Layer 12 of a small transformer language model trained on English Wikipedia (16 layers, counted from 0, width 64).
A neuron adds its activation times its output weights to the MLP's output. To switch it off is to set its activation to zero at one token and run the rest of the model.

Output weights of the MLP neurons that the questions are about. A number n stands for n times 0.0094.
n54: -12 7 29 -3 18 13 -3 21 16 5 -14 -26 -14 -17 9 11 -25 -5 6 -5 7 -7 35 5 6 10 4 1 -22 -9 5 -6 -1 8 -14 -8 35 9 6 25 -1 1 -4 -23 22 12 28 -17 9 -1 -5 5 -3 -14 -19 -8 2 -15 0 2 -55 5 -7 -5
n65: -6 -14 30 -17 -32 -19 18 1 0 8 22 5 5 22 24 -9 -8 -26 -2 -3 -19 -10 -12 2 -10 27 -7 5 -31 22 -11 -4 -9 -22 30 4 14 4 -1 -9 -6 -3 -11 -2 3 19 -17 -3 -2 33 -16 3 4 12 -19 9 13 -12 35 22 -9 2 24 1
n68: 9 1 -23 -31 -8 21 -7 16 19 -8 6 44 -6 -3 16 21 40 16 17 21 12 -10 -23 -29 6 -8 -23 -20 -3 12 40 -10 -7 18 7 22 19 -50 -22 5 -10 5 8 19 11 -5 -55 4 -2 38 7 11 -12 1 -8 -13 -16 21 -34 -3 2 5 -42 -8
n83: -5 -21 -16 -41 -25 -8 -9 -13 14 19 -8 14 -3 0 -16 -19 -3 15 -3 -5 26 33 -1 -12 4 16 -7 -19 -22 -8 5 27 -2 -4 -8 -30 8 7 6 -3 4 -7 -19 19 22 -8 22 3 2 -35 5 -24 15 13 2 10 -12 39 -11 5 -11 50 -15 9
n90: 18 -12 2 5 4 0 -9 -14 8 7 9 6 26 -12 0 -4 -6 -15 33 17 -33 -32 -21 -17 1 36 -22 -14 4 6 -10 -28 -5 -4 -15 -37 1 3 10 -11 14 2 11 0 34 6 24 4 3 -9 -12 -2 -7 63 -24 -16 -3 24 15 -43 30 29 -41 25
n102: 23 5 16 0 9 -9 34 12 -20 22 -11 10 -16 -2 12 4 -23 -21 17 13 2 -10 6 8 3 21 -21 -26 -8 12 -7 -3 10 -1 -16 15 10 -11 5 -26 -38 -22 -8 5 9 22 24 -12 2 -33 -3 -12 13 5 -1 -15 5 -4 18 32 -11 -3 -6 8
n104: 2 24 12 -1 16 -29 -14 31 22 1 -10 30 9 -5 -15 15 -37 -19 25 -8 27 -39 26 -16 20 -20 5 -7 -5 -7 21 -12 7 15 -21 12 -8 -6 -27 20 -16 32 -8 -16 -22 11 -12 -1 -28 29 -4 -10 6 3 4 -9 24 -7 1 34 -4 -5 -13 11
n132: -43 -12 -30 -31 -2 18 -8 -20 -34 26 20 14 1 -18 -16 -7 30 5 27 24 -31 24 -7 7 -19 27 -2 8 -9 16 7 -34 -5 -43 -12 -6 16 10 23 -10 17 -3 0 58 -1 14 15 -21 23 -20 21 2 -16 -1 -9 -28 -24 0 24 31 62 -15 5 4
n136: 60 27 3 9 35 -15 7 12 12 -28 33 -8 -75 15 18 -15 -25 -12 22 27 7 -31 -28 37 13 -22 -53 -14 -34 23 42 4 -29 -30 7 -26 -2 -11 -8 -13 9 8 8 0 11 -4 -3 -19 -17 14 -58 -6 13 22 1 7 -19 -5 10 36 7 2 39 38
n148: 7 23 -12 2 11 22 -20 55 -6 18 13 10 -2 -7 5 -4 5 29 56 -17 -19 -3 -3 -13 -31 -20 0 -17 9 13 -16 -23 24 -19 -4 10 28 -15 5 -56 -20 9 -14 -13 21 13 -5 20 -15 -7 18 6 -5 -21 -23 -25 -16 23 -3 0 14 6 -20 27
n149: -28 -2 -5 -12 -14 20 24 9 -24 16 14 -20 -18 19 21 10 -6 11 -27 -10 -9 9 19 -8 21 6 11 0 -28 -2 -21 5 31 -3 -34 1 1 -4 -4 -2 14 -4 7 31 -10 21 9 11 -44 2 19 25 -10 3 12 -7 -7 10 0 28 -6 3 -29 -11
n151: -11 -6 -14 1 18 4 -19 -6 10 -2 -33 27 7 -24 23 -26 4 23 24 34 -5 -6 -8 30 -30 7 -16 22 42 3 -16 -8 -10 -6 -5 0 2 7 29 -18 -16 8 -30 21 -9 -23 12 59 -45 -1 24 22 -12 -20 -17 -22 -17 -20 27 -38 94 -11 -5 1
n166: -35 1 0 17 33 -6 -9 21 31 1 5 16 -28 -26 -27 41 -11 -5 -20 -2 18 -23 9 -36 12 -16 -12 12 16 2 -5 -9 1 19 -9 1 21 -25 -39 -13 10 19 9 -12 17 -11 -10 45 4 -9 2 26 -30 -26 10 23 18 8 14 -10 36 17 -35 7
n176: 10 10 0 -23 18 1 26 11 18 -11 19 -19 6 23 7 9 -13 -2 -9 -31 11 0 -21 2 2 -15 -2 1 5 5 8 -16 24 -16 6 19 -1 -3 20 9 -9 -11 -20 3 -11 6 17 -11 -1 7 1 -18 -1 -13 -7 -1 0 -17 -3 -5 -10 30 -20 6
n181: 5 -21 -2 1 -6 17 1 -15 18 11 -1 -25 -13 9 27 10 -34 14 10 17 11 12 39 5 -22 4 7 -20 -43 -7 6 11 -13 0 -6 -10 0 1 -25 39 -16 3 -12 -25 2 -1 -8 18 34 -28 9 11 -6 -4 39 4 16 -24 1 24 -15 -23 -19 -3
n188: 11 27 5 24 3 -41 22 -10 -4 9 16 5 3 23 15 -2 -33 -15 -9 8 12 22 15 -17 19 20 -9 -34 -21 19 -12 -23 8 4 -3 9 -6 6 9 11 10 -13 7 -15 -4 33 6 2 -1 -24 -2 -13 -10 -10 -21 1 26 -12 -20 33 -17 -25 7 27

Each question names a token from some text and the token that comes next. It shows the activations a of the neurons there, in the order above. A number n stands for n times 0.028.

Then comes g, the gradient of the next token's log-probability with respect to the MLP's output, scaled to length 1. A neuron's effect is roughly proportional to its activation times (output weights . g). A number n stands for n times 0.0047.

"er", then "-"
a: -4 -5 0 25 44 -1 -1 -1 0 0 -4 -4 0 -6 -3 -2
g: -25 5 17 -14 18 22 -10 -29 -2 7 6 11 -19 31 36 -14 -28 52 21 -29 7 27 2 21 -10 26 -6 3 -14 32 -19 34 78 13 -43 26 7 -1 -2 -31 -33 -45 -45 26 23 15 -44 22 -48 -36 14 6 8 3 -3 -32 -21 -2 4 50 -27 18 -17 -44
Switching off which neuron hurts the next token most? n83

"ited", then " |"
a: 0 0 -6 -3 -6 -1 -5 -1 0 0 -5 -3 0 0 0 0
g: -13 -27 32 13 -5 -9 36 -34 -13 -1 40 8 22 73 -26 -4 39 5 -16 -4 8 28 25 -26 -27 12 10 -52 41 35 -68 -1 28 -4 -17 12 -19 2 -39 19 45 -16 -34 -1 -15 -12 -28 -24 -42 -10 3 27 23 6 -14 45 3 -26 18 29 -14 -22 -16 -7
Which neuron, switched off, raises the next token's probability most? n149

"N", then "e"
a: 49 -4 -6 0 -4 -2 -5 7 -2 0 0 0 -1 -6 15 -5
g: -19 14 -19 -26 30 -5 6 1 44 27 20 33 -12 26 20 12 -13 -40 33 3 47 -53 11 3 -37 9 18 32 -10 -12 29 4 35 -23 5 27 1 -39 -60 -26 -28 -40 -5 33 -53 -11 15 -12 2 -58 -17 16 -16 12 54 -12 -18 -1 -22 15 1 41 -5 13
Switching off which neuron hurts the next token most? n181

" |", then " K"
a: 2 -6 -1 4 0 -2 -6 -3 -3 -3 25 -5 21 14 -6 14
g: -20 -11 -3 -28 51 40 -10 42 74 -16 -8 -16 -16 -22 21 -36 -28 -29 10 -28 -5 -61 -16 -7 23 -42 -34 -6 -31 23 23 15 9 -1 21 16 16 -11 -2 -51 18 12 -11 4 33 31 -44 31 23 -29 22 -15 -5 26 30 -18 36 1 11 7 13 -1 -41 20
Switching off which neuron hurts the next token most? n166

" |", then " "
a: -1 37 0 1 0 -6 0 -6 -1 0 -1 0 -1 6 0 -3
g: -29 -37 -17 -16 -5 -7 0 7 -22 18 -20 -58 -4 60 13 16 -22 -17 55 -2 14 -32 37 4 -32 2 -42 -29 -24 -1 -10 -1 -12 -53 -4 43 23 4 51 -21 5 -18 -28 11 33 2 14 43 23 9 14 14 8 41 -15 -32 -21 26 45 29 3 1 -49 9
Switching off which neuron hurts the next token most? n65

"o", then "ens"
a: -2 -2 0 0 -4 -1 0 18 38 -1 0 0 -3 -1 -4 -1
g: 11 -20 26 -29 -17 -19 0 31 6 -18 60 16 34 -23 -49 -13 32 9 -16 52 -12 13 39 13 2 -32 -2 -18 -32 -37 14 -31 -54 0 -18 15 30 -3 43 -14 16 -18 -19 4 -28 8 0 -4 -29 -15 10 11 22 30 -22 -15 16 13 -46 8 77 -38 21 9
Switching off which neuron hurts the next token most? n132

",", then " 3"
a: 0 -6 -1 34 -4 -5 -2 -1 -6 -5 -2 0 0 31 -2 -4
g: -4 32 -24 -34 5 35 8 16 10 -25 25 -8 40 -42 4 8 -42 -17 14 -25 -29 25 21 -17 32 -1 5 -42 -38 -7 34 -6 35 7 -17 5 40 6 61 -14 -17 -14 -14 38 -27 29 -40 -5 -14 59 41 -32 -40 -6 -12 -1 -54 -8 -20 24 13 6 -7 28
Which neuron, switched off, raises the next token's probability most? n148

"a", then "ub"
a: 19 1 0 -4 0 -1 -1 -3 64 -5 0 0 0 -4 0 -4
g: -6 13 -15 -3 26 36 -22 -24 27 16 40 43 7 -18 -12 -17 -36 -29 -69 2 -25 -54 8 16 -23 -6 -7 -2 6 16 0 30 -33 11 -8 4 48 -17 7 -11 33 -9 -8 0 -4 48 16 2 -47 -38 -17 7 1 -37 35 37 44 25 28 38 -44 12 -32 -11
Switching off which neuron hurts the next token most? n136

"2", then "11"
a: 0 22 -4 9 0 -4 -5 -6 -2 -6 -4 0 -2 -4 0 0
g: -15 10 -24 -10 -9 54 -34 41 12 0 20 -40 2 -78 14 -34 -28 9 -9 0 23 25 -24 0 4 40 7 -32 14 -6 14 -42 -42 31 -37 6 -16 16 16 31 -9 -10 25 -9 -28 8 13 -37 49 26 4 24 16 14 -7 51 -25 -21 14 -9 31 -53 5 17
Which neuron, switched off, raises the next token's probability most? n65

"'", then " O"
a: -5 -2 -2 18 -1 -2 -2 -3 -5 -2 58 -6 -6 0 -1 52
g: -35 20 16 -23 28 -13 -6 40 73 -52 -8 29 19 -25 12 8 -4 -24 10 7 22 8 -5 8 30 10 -20 -19 14 -16 18 -3 -15 48 -47 -16 0 -17 -43 17 9 30 3 -16 8 3 -61 -4 -13 60 -10 -20 -18 -22 -32 -23 -25 -41 29 -17 10 41 21 40
Which neuron, switched off, raises the next token's probability most? n149

"O", then "n"
a: 16 -4 -4 0 -1 -5 57 -1 -1 -3 0 0 -4 0 94 -6
g: -18 -7 -44 -1 40 23 30 47 -18 -14 18 -22 46 -9 11 0 -7 -57 8 -29 10 -18 53 -15 -3 39 -6 0 -3 -10 14 -40 23 -35 -25 17 -14 14 33 54 -39 -19 -7 -9 -39 -12 -20 -13 40 -35 -6 21 4 -22 25 28 16 -9 61 -36 -18 8 18 -22
Switching off which neuron hurts the next token most? n181

".", then "L"
a: -3 -4 0 2 -4 -1 0 -5 -6 -5 5 -1 -1 22 -1 -6
g: -35 57 26 -29 -19 -6 -12 -23 14 23 -7 11 -8 -38 18 9 -17 -57 -11 -18 64 -11 -13 -44 2 35 26 -22 -7 16 33 15 50 0 -14 -7 25 6 21 -5 -47 9 24 -8 31 10 36 14 -2 -21 -5 -11 -28 26 -63 -43 -4 14 -21 1 35 37 -23 -7
Switching off which neuron hurts the next token most? n176

"ent", then "ly"
a: 0 -2 -6 -5 -6 -1 -6 0 0 -3 -2 -5 -3 -6 0 0
g: 10 -39 6 -14 33 -1 15 -15 -14 -59 -15 -2 27 -25 -20 4 2 28 23 8 58 -2 59 1 -25 19 -35 60 -3 2 -24 5 -14 -1 12 -6 -2 -5 -37 -15 -72 -22 -9 8 4 -5 17 29 -11 -38 13 46 -12 44 8 -43 -30 40 9 -1 14 31 -30 11
Which neuron, switched off, raises the next token's probability most? n151

"e", then " J"
a: 0 11 0 -4 0 -6 0 -6 -2 0 0 0 0 -1 0 -1
g: -45 3 -18 -9 -8 13 10 23 20 -1 -8 41 1 -24 47 -24 -46 18 12 13 2 12 -4 -6 37 9 -23 7 -38 8 23 39 33 -24 -29 4 -14 -6 34 34 -58 12 -9 11 83 -41 -17 -17 -38 31 -28 -17 -9 4 -11 28 11 -53 16 22 -35 16 -19 -3
Switching off which neuron hurts the next token most? n65

"ro", then "duc"
a: -6 -6 25 -5 -1 15 90 36 -6 -1 14 -2 0 -6 -1 33
g: 4 36 5 -2 -15 -50 0 -29 -13 30 -7 -25 19 17 -36 29 30 21 54 25 -37 6 -5 3 -21 -15 14 -14 13 -21 35 -15 -19 35 -37 -34 -29 14 8 11 -20 46 23 7 17 -47 29 -52 8 55 -5 -15 4 26 9 -47 16 -39 -30 -30 36 16 17 -6
Which two neurons, each switched off alone, lower its probability most, in order? n104, n132

" |", then "\n"
a: -2 12 0 -5 -6 -5 0 -5 -2 0 -6 0 -1 13 -2 7
g: 1 16 36 -19 -21 -28 30 54 -67 19 45 3 -7 5 -6 24 3 -8 24 -16 -46 1 21 3 8 -4 8 31 21 42 -49 -23 7 -31 22 16 -32 -4 -35 -34 -40 -1 4 15 -19 -41 37 1 6 -9 -21 17 0 -41 69 26 -14 -25 5 -15 25 27 1 -16
Switching off which neuron hurts the next token most? n65

" Comm", then "it"
a: 18 -1 -6 -3 0 -6 0 0 0 0 -6 -1 -4 -6 0 1
g: -8 -29 49 -16 46 -21 25 23 7 5 32 -39 -2 -19 44 -17 -31 29 11 9 13 37 8 21 -19 1 -68 46 -45 -34 -3 -3 8 -11 23 23 27 1 18 -34 -51 -17 -2 -47 -37 11 -20 48 22 19 -9 3 11 -34 -6 -10 -8 -18 6 -2 -22 44 -6 17
Switching off which neuron hurts the next token most? n54

"9", then ","
a: 0 -4 -1 1 0 1 0 0 0 -6 -5 0 0 65 0 0
g: 7 -24 36 -57 -10 -39 17 32 14 0 55 -30 20 51 6 34 -18 -34 2 -52 3 -17 -4 13 6 -2 44 17 -21 -6 21 -11 0 -38 2 44 32 -27 37 -66 -11 -21 -32 -3 19 54 12 -3 24 -2 -6 -5 -22 -28 -24 -24 -26 14 20 18 0 16 -8 -3
Switching off which neuron hurts the next token most? n176

" A", then "ss"
a: -5 -1 10 0 0 -5 12 0 -5 -4 0 0 -1 -6 -3 0
g: 4 0 -6 23 31 32 46 70 2 -40 3 16 -42 15 -14 8 -30 -16 2 37 -35 -39 8 18 9 -30 24 -2 -2 -23 24 -33 26 15 -25 1 15 11 48 -31 -3 -29 -23 25 -59 -28 -60 3 -2 30 -30 0 -7 19 2 6 3 15 9 -18 -10 -35 41 32
Which neuron, switched off, raises the next token's probability most? n136

" |", then " un"
a: 6 -6 -2 3 0 -2 -5 -3 -4 -4 25 -6 21 14 -6 14
g: -1 -34 -7 -1 -23 -31 29 60 -46 -1 -3 -40 -31 -15 13 18 -34 -14 -52 14 44 12 20 40 17 16 -10 10 -48 1 -4 11 -14 -17 16 6 -10 -28 55 -12 49 -9 -36 -2 21 26 60 36 22 -21 9 -8 22 25 -3 -18 -12 1 -23 26 -22 -41 8 -18
Which two neurons, each switched off alone, lower its probability most, in order? n149, n188

"m", then "ily"
a: -6 -1 0 1 -2 -3 0 0 -3 0 -2 0 -1 7 -4 -6
g: -18 -42 8 -16 -12 40 24 60 6 -37 -14 -15 -14 29 -11 37 28 10 -30 40 -8 31 -9 8 2 -66 -54 18 -3 -2 -32 -4 -9 -24 -29 22 33 -28 0 -12 -3 0 -16 58 27 15 2 45 -4 25 -11 -16 11 -7 -35 -16 -11 6 9 -19 59 -28 29 -23
Switching off which neuron hurts the next token most? n188

"ff", then "old"
a: -4 -6 -1 -6 47 12 0 0 0 0 -6 -6 -5 -4 0 0
g: -28 8 12 -19 -8 -11 -19 -32 -21 -56 -38 54 -14 -29 -25 4 -40 -24 6 -9 42 -9 -6 11 -27 -25 2 4 27 37 -7 -5 22 -32 31 -6 10 32 11 -2 -32 30 -3 -6 -5 5 -25 37 40 -13 64 22 -21 60 -20 -35 -15 11 10 23 12 40 -36 36
Switching off which neuron hurts the next token most? n90

"m", then "end"
a: -3 -5 -6 0 0 0 5 -5 -4 0 37 -1 10 -5 -1 -4
g: -27 -18 44 -5 2 -53 -12 -15 29 -29 47 46 9 16 -14 25 4 42 -12 57 -6 -6 -30 -15 20 -8 8 -3 3 -25 6 -24 -61 13 -16 -1 -22 -5 -12 -25 -16 14 30 37 -27 58 15 -15 -21 7 17 0 11 58 -8 -56 -41 13 10 1 30 -2 -24 -16
Switching off which neuron hurts the next token most? n149

"ir", then "es"
a: -4 0 -3 -5 -2 -1 -5 -4 0 0 -6 -6 50 0 0 66
g: -30 -4 -1 7 38 -17 25 25 -20 54 15 -9 13 5 -23 -12 4 18 -18 6 -18 -28 10 -17 -11 -5 71 -37 30 6 -26 -28 -35 -31 70 17 6 -7 -23 -27 9 9 9 52 -15 -2 -12 59 -44 -20 29 32 -55 2 -29 -15 -8 -4 -6 0 -14 23 -22 25
Which two neurons, each switched off alone, lower its probability most, in order? n166, n188

"|", then " In"
a: 11 -5 0 -3 0 -5 -6 -1 -1 0 0 -1 23 -2 -4 -4
g: 54 41 20 10 32 -11 -1 29 54 -77 -11 38 -28 -2 1 -10 -6 -55 -7 -5 5 34 -18 -25 11 47 -5 36 20 -23 -34 -19 4 15 44 -28 -32 -45 -27 17 17 -16 14 -7 -16 -29 -8 41 -29 -10 -33 -2 18 -4 -22 -3 -14 -10 22 -2 5 30 15 0
Switching off which neuron hurts the next token most? n166

"s", then "c"
a: 0 0 -6 43 -6 -5 -6 -5 -2 0 -4 -6 -5 -2 0 -6
g: -4 -23 -22 3 -4 39 44 -17 -10 1 20 14 33 5 51 -21 8 -1 10 -10 -14 -13 -23 -61 -5 18 15 -10 -20 -72 -2 17 17 -50 37 -8 11 1 11 -28 -27 7 -11 -45 -19 -19 -21 15 32 24 16 -50 -31 -5 16 47 22 35 41 21 -13 14 -30 44
Switching off which neuron hurts the next token most? n83

"r", then "is"
a: -3 -6 0 0 0 0 -3 -4 -6 -6 -5 -1 65 -5 0 -1
g: -20 -20 42 -8 21 22 13 -31 9 1 15 28 -28 -2 15 25 27 9 -38 61 20 12 -48 2 22 -6 12 -46 -29 16 31 -9 -11 -42 30 4 -2 -14 5 -18 -27 17 4 17 -6 -17 10 8 -4 69 -34 -23 -23 -10 -53 -34 -23 16 8 2 76 1 -25 -20
Switching off which neuron hurts the next token most? n166

" W", then "A"
a: -6 -2 -6 0 -2 -3 -1 -4 0 -6 -1 0 0 -5 -1 -1
g: 10 -22 36 -13 24 -23 46 -15 -5 4 39 -33 40 22 48 6 -25 38 41 -88 -1 -16 33 6 -4 62 7 -6 -26 7 -22 31 2 0 -4 17 14 -8 -11 -29 -34 -19 -22 11 24 3 -3 20 -46 -4 -1 -26 2 -43 -24 -1 -30 -8 27 22 -16 28 -18 -22
Switching off which neuron hurts the next token most? n68

"id", then " over"
a: -1 0 -3 -6 0 -5 -1 -6 0 0 -6 -4 0 -3 0 51
g: 14 39 20 -7 -54 45 9 -24 -17 -13 31 36 78 -13 -12 20 -2 -3 -33 10 15 71 27 -18 31 10 -2 -32 -4 20 3 -8 -4 2 5 2 -20 -4 26 7 30 17 -12 -17 -38 -1 5 -20 -33 -8 -5 -20 -18 -20 16 29 -6 -68 -46 24 -35 -4 10 -34
Switching off which neuron hurts the next token most? n188

"en", then " W"
a: -2 -1 0 -1 -6 -5 0 0 -6 -4 0 -3 -1 -6 -6 -6
g: 33 23 10 -1 -39 34 37 59 18 20 41 -23 11 -23 15 -23 -2 24 27 35 -35 27 -1 -36 49 -5 -42 -20 -27 20 9 6 -4 -20 -56 20 -34 10 12 15 -4 9 -8 -54 -22 -37 2 -7 -53 18 -54 20 7 9 -15 11 11 38 -2 -19 -13 -7 16 -12
Which neuron, switched off, raises the next token's probability most? n136

" |", then " 1"
a: 2 -6 -2 5 0 -4 -6 -3 -3 -4 23 -6 20 13 -6 8
g: -19 -64 -19 16 -69 22 -32 -64 -17 49 -3 -28 29 39 23 -6 7 0 -24 15 3 14 -7 43 7 13 10 -35 6 2 32 -2 25 -31 -18 -4 10 15 -8 26 39 14 -20 -14 26 -16 15 -45 28 24 29 -8 -43 -9 -29 13 -28 4 17 -3 -17 -9 32 43
Switching off which neuron hurts the next token most? n104

"ing", then "ing"
a: -5 -5 -1 -6 -1 0 0 0 0 0 0 0 0 -6 0 -3
g: -39 -27 4 -9 5 44 11 -7 -35 24 1 -59 39 9 12 -53 19 54 24 74 -3 -13 10 18 -3 -9 -18 34 -4 -43 -16 19 -17 -36 -25 -23 -14 -16 3 20 -14 3 15 8 6 3 31 -31 -41 -18 -57 9 25 7 14 29 -1 -32 18 17 10 -14 40 17
Switching off which neuron hurts the next token most? n176

" She", then " is"
a: -1 -2 34 -3 0 -4 54 -1 3 -6 -4 -2 -5 9 5 -6
g: 0 -27 -27 -34 18 -1 9 60 -4 17 34 5 -21 11 22 -45 7 10 10 -37 -11 32 -25 -29 -93 27 -25 5 -14 25 21 -17 11 -25 -43 -12 21 -6 -3 15 -12 9 -2 -26 18 11 -14 21 -14 -41 50 -11 12 49 29 22 3 -4 32 -6 36 23 -41 -7
Switching off which neuron hurts the next token most? n68

"|", then " 194"
a: 12 -5 0 -3 0 -4 -5 -1 -1 -1 0 -1 21 -1 -4 -4
g: -17 -31 -32 25 -47 -53 19 -32 -22 23 13 4 -31 2 7 18 -13 -50 -5 23 -18 1 -5 52 -25 -29 35 -11 6 6 7 17 -4 26 20 -20 26 -5 -13 40 -6 28 -9 -58 41 25 42 -35 -7 33 -20 10 -15 -25 -15 -8 31 21 -18 -9 11 -27 54 49
Which neuron, switched off, raises the next token's probability most? n166

"all", then " part"
a: -4 -4 -3 -1 0 -2 -2 -5 0 -1 -6 -1 -5 -4 0 -1
g: 0 26 60 17 -11 -20 9 27 4 -43 -41 0 -25 13 -13 11 -22 20 0 9 15 2 -47 -14 31 -9 -31 1 -4 -18 32 -14 18 -17 26 11 -49 14 18 5 -2 28 -7 -21 2 -16 -72 46 44 -8 -60 30 -15 40 15 15 -43 8 -3 -20 -15 -1 52 15
Switching off which neuron hurts the next token most? n132

"k", then "ie"
a: -1 0 0 -5 10 -4 0 0 0 0 -4 -4 0 0 -2 -3
g: -7 -3 -4 -12 34 58 -15 -19 16 9 -33 -3 39 -4 -30 35 23 -31 16 26 -21 4 19 50 -61 -5 18 -5 29 -65 -15 3 -14 4 5 16 -3 -14 -59 -7 6 -25 -13 24 -18 -9 40 -36 39 -18 -16 -4 -1 8 -13 -17 58 8 1 14 48 -19 -39 11
Switching off which neuron hurts the next token most? n90

"|", then " The"
a: 12 -5 0 -2 0 -4 -6 -1 -1 -1 3 -2 23 -2 -4 -4
g: 55 46 32 -9 48 19 11 47 57 -28 15 36 17 -22 -8 -14 -20 -16 -9 20 -8 22 -30 -30 2 2 -5 27 8 -29 0 -27 -5 3 5 -12 -42 -49 -33 20 -20 -2 -4 -29 -18 -13 43 -13 -47 -75 -23 10 -4 2 19 27 6 -20 20 -8 10 25 -7 25
Switching off which neuron hurts the next token most? n166

"nd", then "erson"
a: -6 -1 -3 0 -6 0 0 0 0 -2 0 0 0 14 0 0
g: 23 1 -28 16 -17 8 -18 11 25 -9 -16 -7 -11 11 -74 9 4 -7 28 34 -16 -6 48 12 8 -49 53 53 23 -27 32 -21 4 39 -23 -25 -26 12 -48 3 36 10 -2 -46 -28 -53 -17 -8 47 14 29 -11 12 7 -21 -19 41 3 -16 -19 24 -4 -4 -3
Which neuron, switched off, raises the next token's probability most? n176

" R", then "ace"
a: -1 -6 9 0 -6 2 -2 -5 0 0 -2 0 -2 -5 0 -1
g: 2 24 -1 39 -57 8 -37 -6 28 21 -44 23 -65 -24 -12 -13 43 1 -19 18 -4 1 -40 -1 16 -43 40 -20 36 -9 -5 -21 -19 6 10 -18 -33 32 26 38 40 40 26 8 -29 -18 0 -21 36 13 -11 18 25 17 -4 -30 -19 50 1 -20 19 -40 -7 -14
Which neuron, switched off, raises the next token's probability most? n102

"==", then " New"
a: -4 0 -5 -5 70 -2 -1 1 0 0 9 -5 6 -4 -5 -5
g: -2 -32 15 -12 34 -28 14 17 -16 -5 30 11 19 14 29 17 -48 -55 6 -1 3 30 -2 15 33 -23 -26 -69 -32 23 7 24 14 12 -64 16 29 -10 19 7 5 39 -26 -15 -8 21 13 10 -10 -23 -33 -39 2 -56 20 26 41 -18 28 27 -43 12 17 3
Which neuron, switched off, raises the next token's probability most? n90